Layer 20 of a small transformer language model trained on English Wikipedia (25 layers, counted from 0, width 128).
A neuron's activation on a vector x is SiLU(gate . x + bias) times (in . x + bias), where the dot is the dot product.
The model reads these tokens: "," " and" " when" " she" " t" "ell" "s" " them" " about" " her" " st" "ep" "-f" "amily" " and" " wh" "at" " she"

The vector x that enters this layer's MLP at each token. A number n stands for n times 0.05.
0 ",": -23 33 31 -34 1 3 -144 5 10 -17 -24 -24 6 -32 -39 -54 -36 -7 -41 95 -25 -26 -3 -1 5 -14 -30 7 -21 34 26 -27 22 2 53 24 -9 32 -72 -15 11 -65 -3 -63 -6 81 13 80 0 38 -83 78 38 -29 25 32 -22 104 -57 30 -21 -17 -64 -342 -35 -37 13 48 -12 39 39 -5 -11 14 -7 -20 36 -21 1 -4 8 40 -18 -18 -5 17 18 -15 -17 -46 18 -27 -27 59 44 -16 -32 45 -9 15 -20 -10 -5 -1 -19 -26 28 -56 -43 30 -6 -20 -46 1 -65 6 52 16 6 71 18 -21 34 -10 34 -52 45 -68
1 " and": -14 -15 21 -44 25 2 -67 -1 20 -45 -1 1 -27 -34 -30 -35 -71 11 -3 109 -29 14 -11 -30 -6 -33 -9 -3 -60 38 5 -47 9 10 17 -27 25 32 -22 44 28 -63 5 -20 -28 56 39 57 -12 29 -43 16 -1 -30 25 11 -30 95 -33 28 -32 -17 1 -460 -51 -60 -2 27 -6 13 31 -16 -1 -10 3 -9 -20 -18 37 34 13 38 -11 -50 -9 2 4 -13 -7 0 44 -52 0 17 30 -5 -74 14 3 17 -52 -12 -4 0 8 -46 20 -35 -6 5 45 -14 -76 -31 -53 -40 70 -4 2 50 -45 -44 13 -3 22 -51 -25 -14
2 " when": -39 25 15 -3 35 -5 -74 0 -3 -39 -8 32 -17 30 11 -26 3 6 -70 104 -51 31 9 -44 -10 3 1 30 -35 49 -14 -73 -1 14 42 21 19 -2 -23 4 26 -34 -24 21 -65 39 -10 20 -10 2 -31 63 -22 -43 30 21 -48 81 16 2 6 -19 -26 -474 -22 -1 20 19 -23 36 6 -27 -32 30 -39 26 27 -33 28 -40 -24 -6 31 -58 -71 54 -4 6 16 8 31 -32 -12 77 -15 -33 -84 -7 18 25 2 1 5 -8 -40 -48 17 -35 9 46 11 22 -71 -41 -35 -54 101 35 82 24 44 34 13 -34 23 -46 -60 -32
3 " she": 52 -18 -7 50 11 -62 30 4 27 -97 23 46 19 68 38 35 -43 -4 -45 114 -32 -18 -35 -26 -42 -3 -53 -4 41 -21 40 -40 -37 -45 46 54 8 37 10 0 30 -87 -18 -21 -61 49 -25 54 17 43 -48 48 -32 -19 32 -3 14 -10 26 34 -4 6 -17 -314 31 -36 35 -12 -38 55 47 5 -2 32 -33 38 0 15 78 18 -83 13 -19 -46 -1 -84 29 -23 5 23 -26 -10 -12 -19 48 -53 -22 -67 -36 71 -55 -44 35 -27 7 -14 65 12 -46 -20 47 -16 -59 -44 12 -27 9 33 23 -15 51 74 3 -12 -13 -9 34 20
4 " t": -29 -36 -51 38 39 18 -2 28 62 -36 -24 28 -11 -24 18 -65 -11 -8 35 71 -46 -28 10 -21 42 -16 3 -20 -100 21 -6 16 -18 2 -5 81 24 7 20 -16 45 -24 -56 15 -34 17 6 35 1 1 30 5 -18 17 -40 68 -11 36 41 38 41 -51 14 -49 6 -41 17 -46 24 31 -23 -4 13 27 19 -22 -20 -6 74 -34 -53 -3 66 -14 53 13 -31 15 -19 10 -19 9 -14 -14 69 -53 -19 -71 65 7 -50 0 -8 9 -27 7 90 -35 -80 5 49 -18 14 20 17 -6 10 27 -44 39 78 59 -10 36 -63 4 66 31
5 "ell": -50 -26 -43 -2 13 -13 -96 -25 -92 75 -14 -60 32 -75 35 -74 -44 40 -21 101 59 24 -1 2 29 -20 26 23 -68 63 -3 29 24 -14 5 72 10 -6 11 2 -18 -3 30 -30 -35 -21 -45 48 -62 -54 73 100 -90 -5 -17 -37 5 42 25 -54 49 -129 36 -185 76 14 41 -58 -4 47 9 29 81 17 34 -9 -27 -53 -22 34 -1 22 8 3 -16 -14 0 25 -33 28 47 -14 22 27 41 -2 34 -121 -58 27 -62 41 -1 -18 6 -27 12 -25 -37 4 30 -16 43 -23 72 -8 59 -42 30 2 4 57 19 -16 6 43 -41 -32
6 "s": -29 -26 29 26 7 26 -7 -33 -71 -7 -50 -52 -1 -74 -20 9 -30 -32 -18 54 -6 74 -5 33 24 -4 -20 -1 -40 86 -9 14 10 12 6 7 47 29 -7 27 19 3 15 -49 -52 29 -5 20 -46 -83 33 50 -56 -10 42 -31 23 73 4 -7 -3 -59 -3 -261 51 -14 38 -65 -91 22 -30 4 -13 25 -1 -18 -15 -16 6 7 49 2 73 -54 25 -67 -3 -23 -46 60 -1 -39 38 -9 7 -65 43 -120 -73 4 23 -25 -19 -14 10 -19 38 20 -12 24 48 20 37 -14 -2 8 49 -63 29 39 37 91 -16 14 -13 -14 18 -55
7 " them": 46 -34 -47 46 10 -40 -11 -10 -62 5 5 -29 32 -10 24 29 -12 29 -18 55 2 57 25 -24 6 10 -55 -32 -24 6 34 55 14 5 33 -31 -20 -40 0 14 24 -3 -9 -7 -47 67 -2 16 14 35 -17 13 -20 26 35 -65 -32 -6 10 -2 20 -49 -18 -261 0 11 65 -27 -40 40 -33 46 33 2 15 -21 37 16 -2 46 -26 -27 58 -18 30 -93 36 -18 -24 -9 21 -15 27 -15 -17 -54 -1 -90 -35 85 -10 -37 24 -21 -19 58 5 9 -6 16 73 2 12 -62 33 -46 82 30 37 -22 61 60 -3 17 -38 -43 -45 -42
8 " about": 23 -7 -48 31 -22 84 -60 -13 15 39 7 -53 21 -56 58 1 46 36 -44 23 -74 64 20 -25 -18 -16 -6 6 -9 5 -59 -6 -38 36 39 -20 5 -7 13 -3 35 14 7 -28 -44 25 -13 -9 -13 -24 -45 40 -42 -13 -32 -8 3 47 -19 5 -16 -31 6 -373 48 -35 5 16 -4 3 -44 46 -63 16 -37 -11 4 -8 15 -22 37 -20 8 -42 -25 -41 28 -18 -4 8 67 -29 58 45 -16 -19 -11 -74 -33 -27 -7 -25 -59 -12 -42 66 59 -33 -8 5 70 45 12 -46 -2 -17 55 24 -6 9 24 38 -4 -16 -26 -77 -59 -4
9 " her": 94 -23 -34 27 -9 -52 -17 -28 -14 -38 24 -68 23 32 -21 -14 -3 9 -30 57 -70 55 -53 -47 2 45 -28 -53 20 -2 37 -35 10 9 22 -55 -3 62 -3 -33 11 -36 7 -18 -25 81 -7 60 7 57 28 21 12 18 28 13 -17 -2 45 -29 -19 -65 -4 -357 -29 12 86 -46 -43 85 -13 50 8 46 -39 -24 -3 18 62 50 -80 -8 -51 -23 47 -68 30 -46 26 26 -8 5 9 -44 45 -46 10 -84 -1 45 -11 -19 24 -22 70 35 42 -9 -53 -56 78 -18 -25 -24 5 -18 60 48 19 -35 81 83 -42 8 -27 -61 -50 -4
10 " st": -41 -2 -56 46 -15 -43 -5 -14 -46 -7 -77 3 20 18 4 -48 6 45 34 71 24 -21 75 -22 8 13 -13 32 -7 -24 -17 -11 -39 44 -6 19 -8 21 16 -30 -37 -34 -62 -6 -40 88 2 32 -7 47 -3 45 -40 -42 10 2 17 -18 51 -2 -6 50 -6 -56 21 14 19 -20 12 50 29 9 16 18 56 -5 68 -3 61 -16 -36 13 28 57 -29 21 -28 -22 -62 34 1 -60 4 -62 32 -99 48 -62 21 -22 -20 33 -52 19 -45 57 26 -27 -69 23 66 35 -32 -43 -7 10 58 33 -83 29 21 28 17 -8 -8 -96 -30 -5
11 "ep": 23 -40 1 13 1 -41 29 -51 21 -6 -8 -23 50 25 -6 -118 -11 36 -15 21 -11 16 26 -7 -29 4 35 -18 35 21 -31 21 3 -28 20 -23 -33 -6 -4 41 20 10 -71 -35 -26 33 -35 68 32 -20 -48 4 4 -26 35 -77 -38 -15 44 7 10 -26 -1 -177 -80 9 57 -57 43 46 -7 32 -35 -34 2 51 -16 57 16 -5 -73 12 -9 -4 7 -39 -10 -24 -20 48 8 -46 5 9 51 -108 50 -117 23 39 23 -42 -17 -49 25 28 -6 36 41 -23 26 51 -4 -15 38 -9 22 -6 1 -61 20 -25 -22 17 -51 -20 0 -26
12 "-f": 23 -50 -25 10 -12 41 -54 -27 23 -5 -71 20 17 0 19 -61 -26 50 17 7 3 65 8 6 -4 -32 29 -24 -21 3 -7 14 -29 -30 25 25 45 -24 -21 10 58 -34 -122 -35 16 -7 -48 9 3 0 5 28 -22 17 58 46 -38 -3 38 -14 -21 -10 38 -32 2 32 -33 8 33 12 19 54 -36 63 -15 25 24 -5 24 -69 -43 -26 -12 -1 9 32 6 15 -61 11 17 2 20 1 37 -76 13 -85 20 -49 2 -9 12 14 -10 80 7 -1 -101 11 1 43 -12 -22 7 10 -16 23 -5 5 46 -8 -17 36 28 -60 26 37
13 "amily": -55 11 -40 8 39 -30 -44 -22 -61 19 -64 -75 38 26 -1 -90 -40 1 44 42 -18 80 -33 -13 -5 19 4 28 -37 18 -10 -34 -47 12 21 -68 14 -36 3 18 32 -2 -17 1 -12 10 -50 33 8 49 38 97 2 22 19 29 -57 9 57 20 -12 -51 17 -245 -18 15 41 -19 22 18 7 -32 -43 -38 19 1 11 16 32 -46 -30 -8 -30 18 -3 -76 46 -25 41 -39 56 6 6 27 13 -188 39 -83 4 -8 -17 -42 9 -20 24 67 -18 28 -15 -16 0 -14 -3 -10 -21 20 -31 13 37 6 18 33 -11 -34 -3 44 -14 -20
14 " and": 30 -41 -24 -4 -16 -27 2 1 0 -76 -5 4 14 -21 -2 -42 -44 56 11 108 -25 68 -15 -9 0 -20 42 12 -37 13 -43 3 -2 22 4 -37 33 36 -10 31 35 -38 -19 -7 -13 -15 -6 78 1 -2 4 -15 -18 35 47 1 -22 43 -10 45 -60 28 47 -361 -30 -2 5 -32 35 -5 5 -20 -12 -29 -1 13 -35 36 26 18 3 17 -3 16 13 -25 35 -16 28 38 54 -49 -7 -13 29 16 13 -73 -4 -51 -2 -31 5 -56 0 10 1 -5 -26 -52 70 0 -70 1 -32 -35 -2 -4 8 63 -35 11 5 -25 -4 -67 -26 7
15 " wh": -22 1 -42 55 41 -54 0 -23 -78 53 -29 -28 -7 -33 -23 13 -26 5 -54 108 22 -8 12 2 48 -73 -34 52 -5 -12 -8 -7 -28 18 -10 24 1 6 -50 -10 25 8 2 -60 -17 39 3 65 15 35 -7 35 7 -29 54 39 18 -9 41 -42 -12 5 64 -139 0 19 44 -49 -21 -41 26 -28 -39 -27 -28 6 1 -48 -30 -4 -4 -23 79 -5 60 8 7 34 -96 -3 35 -73 31 -15 -11 20 54 -94 9 -26 -16 65 -31 38 38 -36 0 -39 -21 7 96 -4 -16 4 5 -33 16 70 0 -16 9 91 35 62 -66 -58 18 13
16 "at": -3 -31 5 23 1 -59 -60 -10 -4 11 -37 76 30 42 -4 -3 -1 51 -72 156 -68 41 45 45 -101 -52 23 22 -50 24 -18 -77 10 38 15 0 6 -55 -11 29 -53 -45 1 -4 -4 -16 -17 51 30 19 -59 121 9 -22 15 -46 -6 47 -40 -8 -45 -53 -15 -346 -9 -49 -19 3 -89 6 43 -23 6 -52 28 -2 12 49 17 28 -23 41 27 -50 7 -42 45 64 3 78 42 5 45 87 56 -10 -13 -115 14 2 27 -78 15 -35 32 -25 35 -31 30 -11 32 14 -71 -18 8 -44 -2 28 70 7 -7 68 -30 2 -47 -56 -24 -1
17 " she": 66 13 -32 65 8 -68 51 4 2 -88 -4 58 13 93 27 3 -52 -15 -32 82 -11 58 -44 19 -53 2 -18 1 22 -17 30 -38 -55 -64 45 7 36 13 38 4 30 -112 -8 -18 -48 6 0 83 8 17 -12 44 -46 16 44 -13 11 19 32 42 -4 -19 -15 -341 46 -47 28 -20 -10 55 34 47 -23 22 -46 48 -1 36 67 29 -71 22 -9 -36 10 -49 28 -3 -17 25 -41 -8 1 -28 33 -54 -5 -96 -12 84 -48 -55 56 -40 7 -40 112 25 -28 -15 53 13 -52 -59 16 -18 -19 57 14 -11 17 65 -24 -21 -45 -44 44 21

Each question shows the input weights of one neuron of the MLP. A number n stands for n times 0.0017.

n199 gate (bias -0.126): -67 39 -18 -31 49 112 -56 198 0 -97 -36 -46 -13 -75 -61 40 -116 43 3 53 36 35 -253 -18 244 16 57 78 84 -46 -5 -196 -34 -106 63 -57 -179 150 108 -103 -94 107 -26 124 -141 -85 60 64 -78 58 38 -27 -103 61 43 -72 118 56 -71 -50 97 -186 -120 -61 21 48 -3 106 -75 -20 71 -137 -22 108 48 -151 47 52 -11 114 59 -36 -16 22 -126 5 144 35 53 10 -45 -32 -20 71 -49 139 67 96 110 118 -79 -102 -15 -77 49 -81 -11 -73 82 -254 -135 -121 -144 78 -63 23 68 45 -16 -93 24 5 -61 -98 31 36 -38 -81
n199 in (bias 0.028): -58 -6 0 14 3 69 28 34 -68 -13 41 -37 58 58 -62 -82 96 -74 203 32 34 -105 -17 209 98 55 -139 64 9 -17 118 38 -43 26 42 -221 -179 50 151 52 180 -40 -102 27 -31 -50 95 -88 -80 -15 138 3 12 -11 -3 -203 45 -15 78 -203 34 80 40 81 37 72 160 74 -36 100 3 89 -87 36 -246 -144 9 31 60 20 -146 149 -88 11 74 46 25 -122 19 93 -35 -66 -17 -36 -63 -120 3 -135 -132 60 76 93 -98 48 87 44 118 150 -83 8 -132 74 9 133 -29 -92 -117 17 -35 -6 35 66 -95 -228 -118 2 -78 43
On which token does it fire most, and how strongly? 9 " her", at about 20

n24 gate (bias -0.282): -8 53 166 -119 -231 62 15 -60 -52 6 -26 41 -36 -94 77 68 -140 61 93 -59 19 97 -20 -31 135 114 29 37 -147 -23 -47 105 -18 59 139 -67 -167 -83 -49 20 -17 -27 79 -255 121 -97 14 -55 159 -180 105 -47 -63 -92 -124 109 203 -117 134 -148 -18 -44 57 150 -56 76 -15 172 -102 -15 70 -58 53 65 75 21 0 50 23 -3 -60 217 65 -84 23 23 -52 -46 108 98 133 6 -91 -29 -116 89 50 103 34 76 13 -29 -9 34 -18 14 -124 -40 -3 -50 -31 -104 -72 281 62 207 109 -66 23 27 -179 -13 -31 180 -91 77 -77 121
n24 in (bias -0.032): 44 73 -175 -192 -130 18 -170 -170 138 84 30 102 234 -126 61 -30 -192 -90 31 -39 82 -47 22 -185 -21 79 -145 99 315 36 111 210 63 38 -71 -161 10 161 -32 -198 69 71 -7 61 -279 -6 69 -94 -30 88 -104 72 35 161 -88 -155 -65 -97 -40 156 -48 61 -4 207 -117 -105 97 151 23 -93 -26 14 -156 -40 46 120 -35 -120 79 -96 -116 51 241 282 -249 -46 -40 -18 228 44 -49 164 116 -36 -11 99 -140 60 -27 123 -64 -43 -8 49 72 0 -26 -35 -54 -177 -97 -78 -178 -151 -128 -99 -148 56 -45 357 -14 46 -70 -70 -106 -59 -11 31
Which token does this neuron like most? 5 "ell"

n119 gate (bias 0.134): 25 182 -27 -7 -114 187 -73 -35 -57 72 -126 23 -14 -46 -141 -90 -4 -26 73 -22 140 -14 -186 188 -64 -41 119 -36 -47 73 63 -31 45 163 76 -83 -185 -83 -86 19 -42 -50 -42 43 -50 41 -49 27 7 -147 48 -56 55 -20 -31 -95 49 84 59 102 69 -73 -55 -54 2 -121 143 17 113 -35 10 -193 22 -27 -119 38 -168 17 -19 -28 -3 -7 -68 7 26 -74 -80 -19 -75 -163 9 7 53 88 -26 -7 69 40 -62 8 36 -67 42 -14 -84 45 45 -26 11 -17 -67 -131 190 126 5 46 -30 5 140 40 -38 -4 -78 -112 -9 51 -32 -70
n119 in (bias 0.118): -17 44 98 152 -121 23 -37 -133 27 -46 -17 17 0 117 21 21 37 -11 33 76 69 -17 -78 166 -122 -78 -87 111 -137 -69 73 38 -9 -48 35 -161 113 -52 41 62 -17 -97 42 41 11 12 -24 -86 -7 -44 32 14 54 -95 -27 -112 65 -51 51 101 -5 71 49 14 37 24 23 -112 109 7 -7 -83 35 -2 -23 -5 -248 21 14 -83 35 67 -40 23 -79 -93 -16 72 2 -156 84 -43 5 44 23 -66 67 -21 -148 114 46 -124 -2 9 -72 23 -166 0 -39 110 66 -11 2 -54 64 17 -129 80 126 75 -120 167 29 -87 -15 0 62 -42
On which token does it fire most, and how strongly? 13 "amily", at about 35

n146 gate (bias -0.253): -181 56 163 13 -181 -114 -29 13 54 6 86 168 120 32 -106 145 -112 -37 3 -54 137 12 -156 -86 9 18 3 88 -57 12 -18 -197 32 113 -17 -134 18 -23 100 70 -111 -120 3 -88 -55 55 -12 -135 -47 -150 288 -58 73 -87 26 -132 -102 93 -60 -56 -31 89 28 126 -176 153 -273 -55 20 235 -32 6 -94 40 -103 -118 183 86 49 -16 -86 112 83 109 45 -33 -162 -60 96 -49 -136 73 6 15 -18 42 -96 57 20 25 105 42 -50 -24 87 -67 -29 82 -49 -9 -126 -91 13 -85 192 -81 -53 146 95 -228 -12 14 125 -129 14 -14 235 94
n146 in (bias -0.011): -47 27 -82 3 -49 95 -73 -191 -145 41 -121 -96 59 -232 -55 106 -9 85 -85 76 47 -157 75 -22 6 36 118 3 -108 69 3 -16 -10 -35 117 40 28 -3 -159 -72 44 115 -83 52 -71 147 53 153 -34 3 78 -52 -206 40 -3 29 102 3 -12 -110 -10 -43 -154 84 44 112 49 -85 -6 -14 146 -134 77 184 45 225 -14 -119 101 -151 20 256 -95 -223 29 -171 -173 -241 35 223 111 -240 -112 -164 33 127 -44 -54 66 27 38 -64 -240 -3 -24 -42 92 3 -37 -85 34 100 -180 -70 47 201 -28 132 -19 209 118 -194 -11 -74 -133 36 -46 -13
On which token does it fire most, and how strongly? 17 " she", at about 0.22

n32 gate (bias -0.208): 60 -24 136 141 -184 104 55 -198 -16 -87 42 65 -119 -53 57 0 -78 129 -77 -55 40 52 -29 77 -94 93 -16 -51 -8 -21 -211 -8 -33 120 31 86 -49 -30 -100 -56 74 99 72 -58 103 -114 -86 -119 -104 -20 29 34 -43 105 20 3 -96 -225 99 -63 -263 -10 24 34 -28 44 0 90 -85 -184 -8 -81 117 -200 39 102 -173 51 -45 5 88 -75 -72 79 60 165 13 5 0 -52 -5 53 -52 75 -26 26 28 -17 -45 -69 23 -21 -40 -77 -89 -60 -66 42 82 170 147 -194 -43 -35 -8 10 -74 11 67 8 -41 -41 -6 -41 123 85 77 10
n32 in (bias 0.034): -63 -114 -80 -68 128 -43 -21 57 -13 -39 66 -53 15 -38 -125 -131 36 5 28 52 170 -35 -85 160 97 -48 3 -73 -126 -69 -16 29 144 -42 134 132 57 -3 -8 130 20 17 -21 64 141 -141 -196 45 77 40 32 40 66 65 -23 0 59 -14 55 -164 22 52 36 -21 -128 -25 -96 -80 -12 -77 -3 -25 -62 42 -24 84 0 35 -19 71 3 108 -21 -84 -18 -82 61 -89 112 75 -85 -95 -44 129 -103 -14 127 121 122 -130 16 -58 -20 21 -118 92 108 247 150 145 49 47 -267 3 -3 202 -82 -146 -18 -143 -62 49 -103 -52 -10 -64 110 -59
Which token does this neuron like most? 14 " and"

n164 gate (bias -0.071): -48 -235 81 68 -215 -56 31 63 -113 -13 69 -82 -5 -55 -107 145 -139 -44 30 -95 -69 63 47 -87 105 0 -53 -59 32 -25 78 176 23 112 70 -56 30 -13 66 42 83 -141 -11 116 -13 -52 45 -123 -9 89 -6 -59 79 -88 -80 -74 -62 -45 -52 -21 -159 -120 -20 86 -136 -197 111 0 -62 52 -125 -79 -30 -80 63 99 -24 59 -69 35 -141 54 43 -3 -55 52 139 110 22 -52 8 141 -159 154 30 155 -82 -36 -124 -170 2 -36 -27 -138 -103 -80 -205 30 152 17 -19 -154 -102 -40 -8 180 -19 -35 62 129 139 -31 12 -75 32 122 14 24
n164 in (bias -0.035): 6 -102 142 90 -70 43 -16 6 0 153 -13 9 9 23 108 -6 -65 -39 41 110 95 47 -46 144 84 103 -110 125 -75 -161 54 -228 6 35 55 -55 26 -93 0 -6 -133 -100 168 106 152 226 -99 28 194 -61 73 -61 10 86 171 -125 3 -33 185 128 50 128 34 26 26 -25 94 -30 47 157 -70 -84 120 148 -12 -238 115 -34 91 -8 88 -127 -12 -195 165 -48 -176 -15 -74 -9 59 -18 -110 55 -42 16 -147 36 119 60 48 60 20 115 45 102 79 -62 94 46 -84 132 242 -28 35 66 -233 -141 62 -113 -89 25 101 -19 212 -24 15 29
On which token does it fire most, and how strongly? 14 " and", at about 1.6

n128 gate (bias -0.172): -125 112 22 -73 3 138 120 107 106 69 27 -11 162 -169 -45 161 186 -42 35 -16 161 106 -27 49 47 -33 -39 35 83 -36 -48 -75 31 -3 21 -159 -55 60 -44 172 26 74 -9 24 37 128 37 -61 83 35 21 -140 -78 109 -98 108 3 -192 -103 84 -49 -3 183 236 -200 -84 -101 42 -16 123 53 -150 -73 60 -259 3 200 -159 0 80 -96 115 89 -24 179 -35 74 -185 32 14 156 -166 -90 -186 24 34 88 19 19 9 -92 120 122 58 -103 -41 3 -13 59 15 14 -94 -58 -150 -40 -59 43 -43 92 28 44 -60 51 64 34 56 57 97
n128 in (bias -0.159): -53 -13 -52 -210 98 -78 -117 -87 192 3 -27 -37 -159 -166 -104 142 -67 16 91 15 0 26 55 -79 -122 -98 245 193 64 -26 -127 -38 -132 3 -102 68 -82 -19 36 114 -146 57 -82 -158 -218 -70 -131 43 -67 246 124 -55 226 -76 69 -61 128 -61 -18 127 60 52 160 109 62 3 -130 55 -99 -10 44 22 -9 0 32 119 42 -154 42 -29 71 79 -192 -184 -93 23 188 -112 149 -91 85 -123 47 -85 217 32 56 -135 221 88 -52 -51 -91 -22 27 87 115 3 21 88 -75 154 91 7 3 117 97 10 -167 -161 -171 -42 119 -221 138 -41 49 -128
Which token does this neuron like most? 15 " wh"

n265 gate (bias -0.178): 29 68 86 49 -67 -65 -2 -3 -94 -24 23 48 62 -45 116 52 12 45 81 -84 -11 -25 -11 -79 100 -42 -68 56 -12 39 -176 33 -87 139 55 -53 22 141 184 17 48 95 0 -275 74 -43 -102 -42 -40 -83 -3 -146 176 -34 21 -27 -3 -145 5 121 -34 -18 -155 130 24 -190 14 -53 116 -41 32 -32 -104 119 50 -211 182 -90 134 25 29 -28 27 -53 47 111 48 -124 123 107 -192 -75 -73 -158 8 45 -72 67 -15 -73 64 116 -145 96 -26 -161 -99 27 47 -39 -169 30 -169 166 -51 -48 48 78 -30 -6 -112 84 -87 101 87 70 -119 167
n265 in (bias 0.049): -26 217 88 -88 -74 -200 -52 94 36 86 -88 -67 0 -110 89 145 3 97 98 2 -35 -112 98 225 -60 -46 -172 -23 9 -175 -9 -143 51 -65 36 -64 15 35 33 -61 -12 -22 -59 -24 58 -33 -44 -77 47 -52 -92 -6 341 -22 -62 -24 74 -36 -17 -69 9 -120 110 -208 50 -261 6 -43 11 123 13 26 -102 -28 -178 105 -63 3 -167 -171 35 -137 -121 -94 91 -57 -122 45 63 123 -77 -121 -136 -71 -88 -47 -35 -45 -45 92 165 -84 -63 -48 -51 -21 -194 134 189 104 -9 -112 148 -50 41 125 62 161 207 -126 -75 -25 75 -6 -14 29 37 115
On which token does it fire most, and how strongly? 10 " st", at about 1.3

n206 gate (bias -0.125): -90 125 -27 -18 -178 57 -44 -64 101 66 38 92 106 -11 -107 21 -79 14 47 -124 -106 56 -54 11 -118 -120 11 97 -32 195 -63 42 24 151 -56 -76 -86 -3 -173 -165 5 -138 80 82 11 -18 35 -59 62 115 -145 9 121 52 -58 -3 6 -41 94 -111 -20 -91 76 164 142 131 -117 -3 126 -38 -62 16 23 5 65 -78 245 135 -31 122 65 12 39 79 28 90 -68 53 -81 -144 -39 40 44 -52 74 -44 -125 53 200 174 35 17 -55 28 36 -31 -27 -15 155 9 -164 -104 166 -67 -159 97 -175 198 -193 35 -11 39 37 -94 76 91 -129 14
n206 in (bias -0.009): -170 53 3 -51 167 56 -58 174 -91 -24 5 -76 -404 94 -171 98 -25 -77 -87 41 91 0 -43 -90 -79 -86 37 163 16 53 -80 -111 96 -3 -55 -44 30 -94 -98 59 -136 96 15 104 84 119 12 43 38 -26 15 93 10 122 -26 48 -128 50 -124 -67 -173 -116 142 -186 -95 -80 -96 326 -105 -80 -100 56 156 -71 -61 -19 67 -84 46 192 32 38 -21 73 171 -76 34 143 -3 -196 30 46 109 -3 37 33 29 26 161 0 49 -18 67 3 97 -15 -51 112 78 19 -35 76 67 47 -59 -20 133 -19 -51 -29 -226 99 -33 -98 -152 -17 9 -143
On which three tokens does it fire most, strongest first? 10 " st", 12 "-f", 4 " t"

n261 gate (bias -0.110): -10 43 94 -143 -45 -80 118 -16 195 -69 139 107 -63 70 -15 74 40 58 -143 -104 196 -109 -145 20 -86 -140 114 3 158 -16 -42 44 33 173 -9 -45 3 -40 -42 -53 -119 46 26 -24 72 -128 25 -49 84 -135 -34 129 -46 56 151 13 128 19 0 71 -40 54 -192 159 46 41 92 53 -61 8 -74 128 114 17 47 -58 -94 0 -108 -23 63 102 33 34 8 133 61 16 -15 -30 -18 86 63 -45 -186 56 -70 81 11 44 -63 75 151 18 -166 76 -27 20 -15 77 136 18 159 59 33 60 -28 95 -94 41 41 -108 -25 -22 37 121 90 53
n261 in (bias -0.176): -108 32 80 -99 -77 -120 0 125 25 -27 148 -175 38 -46 -72 50 28 -119 -157 -20 -119 65 0 94 -174 71 -37 -60 9 171 99 -47 100 -78 8 32 96 16 110 -3 57 -176 -91 -8 158 -160 30 5 88 -184 31 74 -219 63 18 -22 118 46 29 98 -52 107 149 154 -41 115 -88 232 10 -50 -6 -73 -31 84 -39 59 3 -3 88 25 65 153 110 -23 -76 -53 79 36 -108 -85 -104 -124 -62 51 -88 48 -32 3 -190 56 -90 202 55 -39 -188 6 -27 36 83 -6 79 -98 -129 6 -55 -24 -109 156 -14 -138 -103 99 -3 -85 94 80 -89 -104
On which two tokens does it fire most, strongest first? 12 "-f", 4 " t"

n25 gate (bias -0.281): -195 -101 173 -99 -125 147 171 76 76 -67 103 -42 130 -24 -125 5 22 179 -88 36 -16 -88 -33 94 -150 44 69 214 -171 92 61 89 49 9 -40 -37 56 3 -44 94 93 57 124 -44 222 -55 -69 39 111 -6 22 -61 117 126 200 68 162 -92 70 30 -37 49 -119 50 -77 55 -53 -77 71 -23 17 37 90 -54 3 -66 9 39 0 66 -72 -25 75 104 101 140 -75 22 127 34 -21 -8 -75 25 17 108 -237 56 97 75 63 -166 90 -38 122 -137 60 74 52 3 87 79 -30 76 19 -37 -13 137 -29 -51 11 139 71 14 -65 26 47 -21
n25 in (bias -0.205): -90 144 -62 29 208 44 -194 52 25 37 138 98 84 -6 -148 88 45 -19 61 -119 -132 8 76 119 -130 -129 -142 113 -253 38 -72 0 -49 -116 28 -78 -158 168 19 -3 -21 -36 -3 13 89 124 159 9 -23 64 69 -9 -201 -57 120 -34 152 -70 -59 -89 -96 -145 -29 -41 -81 75 28 -79 -90 16 351 -15 -125 104 -3 66 17 41 -50 -36 88 154 101 81 -149 90 126 -130 98 -65 -161 169 -127 19 125 58 -132 52 47 -42 -206 -130 3 12 -40 50 121 -154 -80 -123 15 183 -88 -29 215 27 -15 124 15 -68 12 75 -54 -143 15 42 32 85
On which two tokens does it fire most, strongest first? 16 "at", 11 "ep"

n258 gate (bias -0.000): -68 112 125 -8 -108 -175 2 -119 75 66 -39 55 189 -10 54 20 -120 -13 158 2 143 -34 -134 -20 -36 5 24 -95 166 -32 -123 21 -96 -117 -33 -23 28 48 -128 21 81 190 51 99 -52 -2 75 27 -79 -168 -71 -134 -123 88 -42 -93 128 66 -10 31 -16 32 165 45 -86 -104 103 74 -99 -191 91 -33 24 10 3 -22 -23 48 -155 9 35 -27 -71 -26 88 -34 126 122 -92 71 143 -10 0 -21 63 -82 -143 56 73 -38 0 -8 168 -126 -80 -99 -159 -31 -104 -77 18 -39 -14 51 48 -10 134 218 -56 -22 -31 12 62 46 -70 58 -50 -91
n258 in (bias -0.018): 22 -26 -69 83 25 -132 -2 93 60 -12 61 -202 2 -142 -116 -64 29 53 86 80 26 -43 23 -25 -85 -48 25 86 -3 140 119 59 74 -123 43 -92 -189 24 55 63 29 -120 17 -86 -81 2 15 24 195 -75 182 -114 168 87 70 117 -248 138 -55 162 -65 24 -10 -48 -5 103 51 35 21 37 8 -87 64 51 60 -117 33 -15 78 -23 42 -49 7 -80 28 -13 -71 35 -40 102 69 -103 95 46 55 60 -125 -23 -57 -89 -87 -5 -3 86 -21 -100 74 -84 181 53 -10 -15 -178 36 -46 -147 24 -39 -44 136 101 -69 -35 26 50 36 23 -46
Which token does this neuron like most? 14 " and"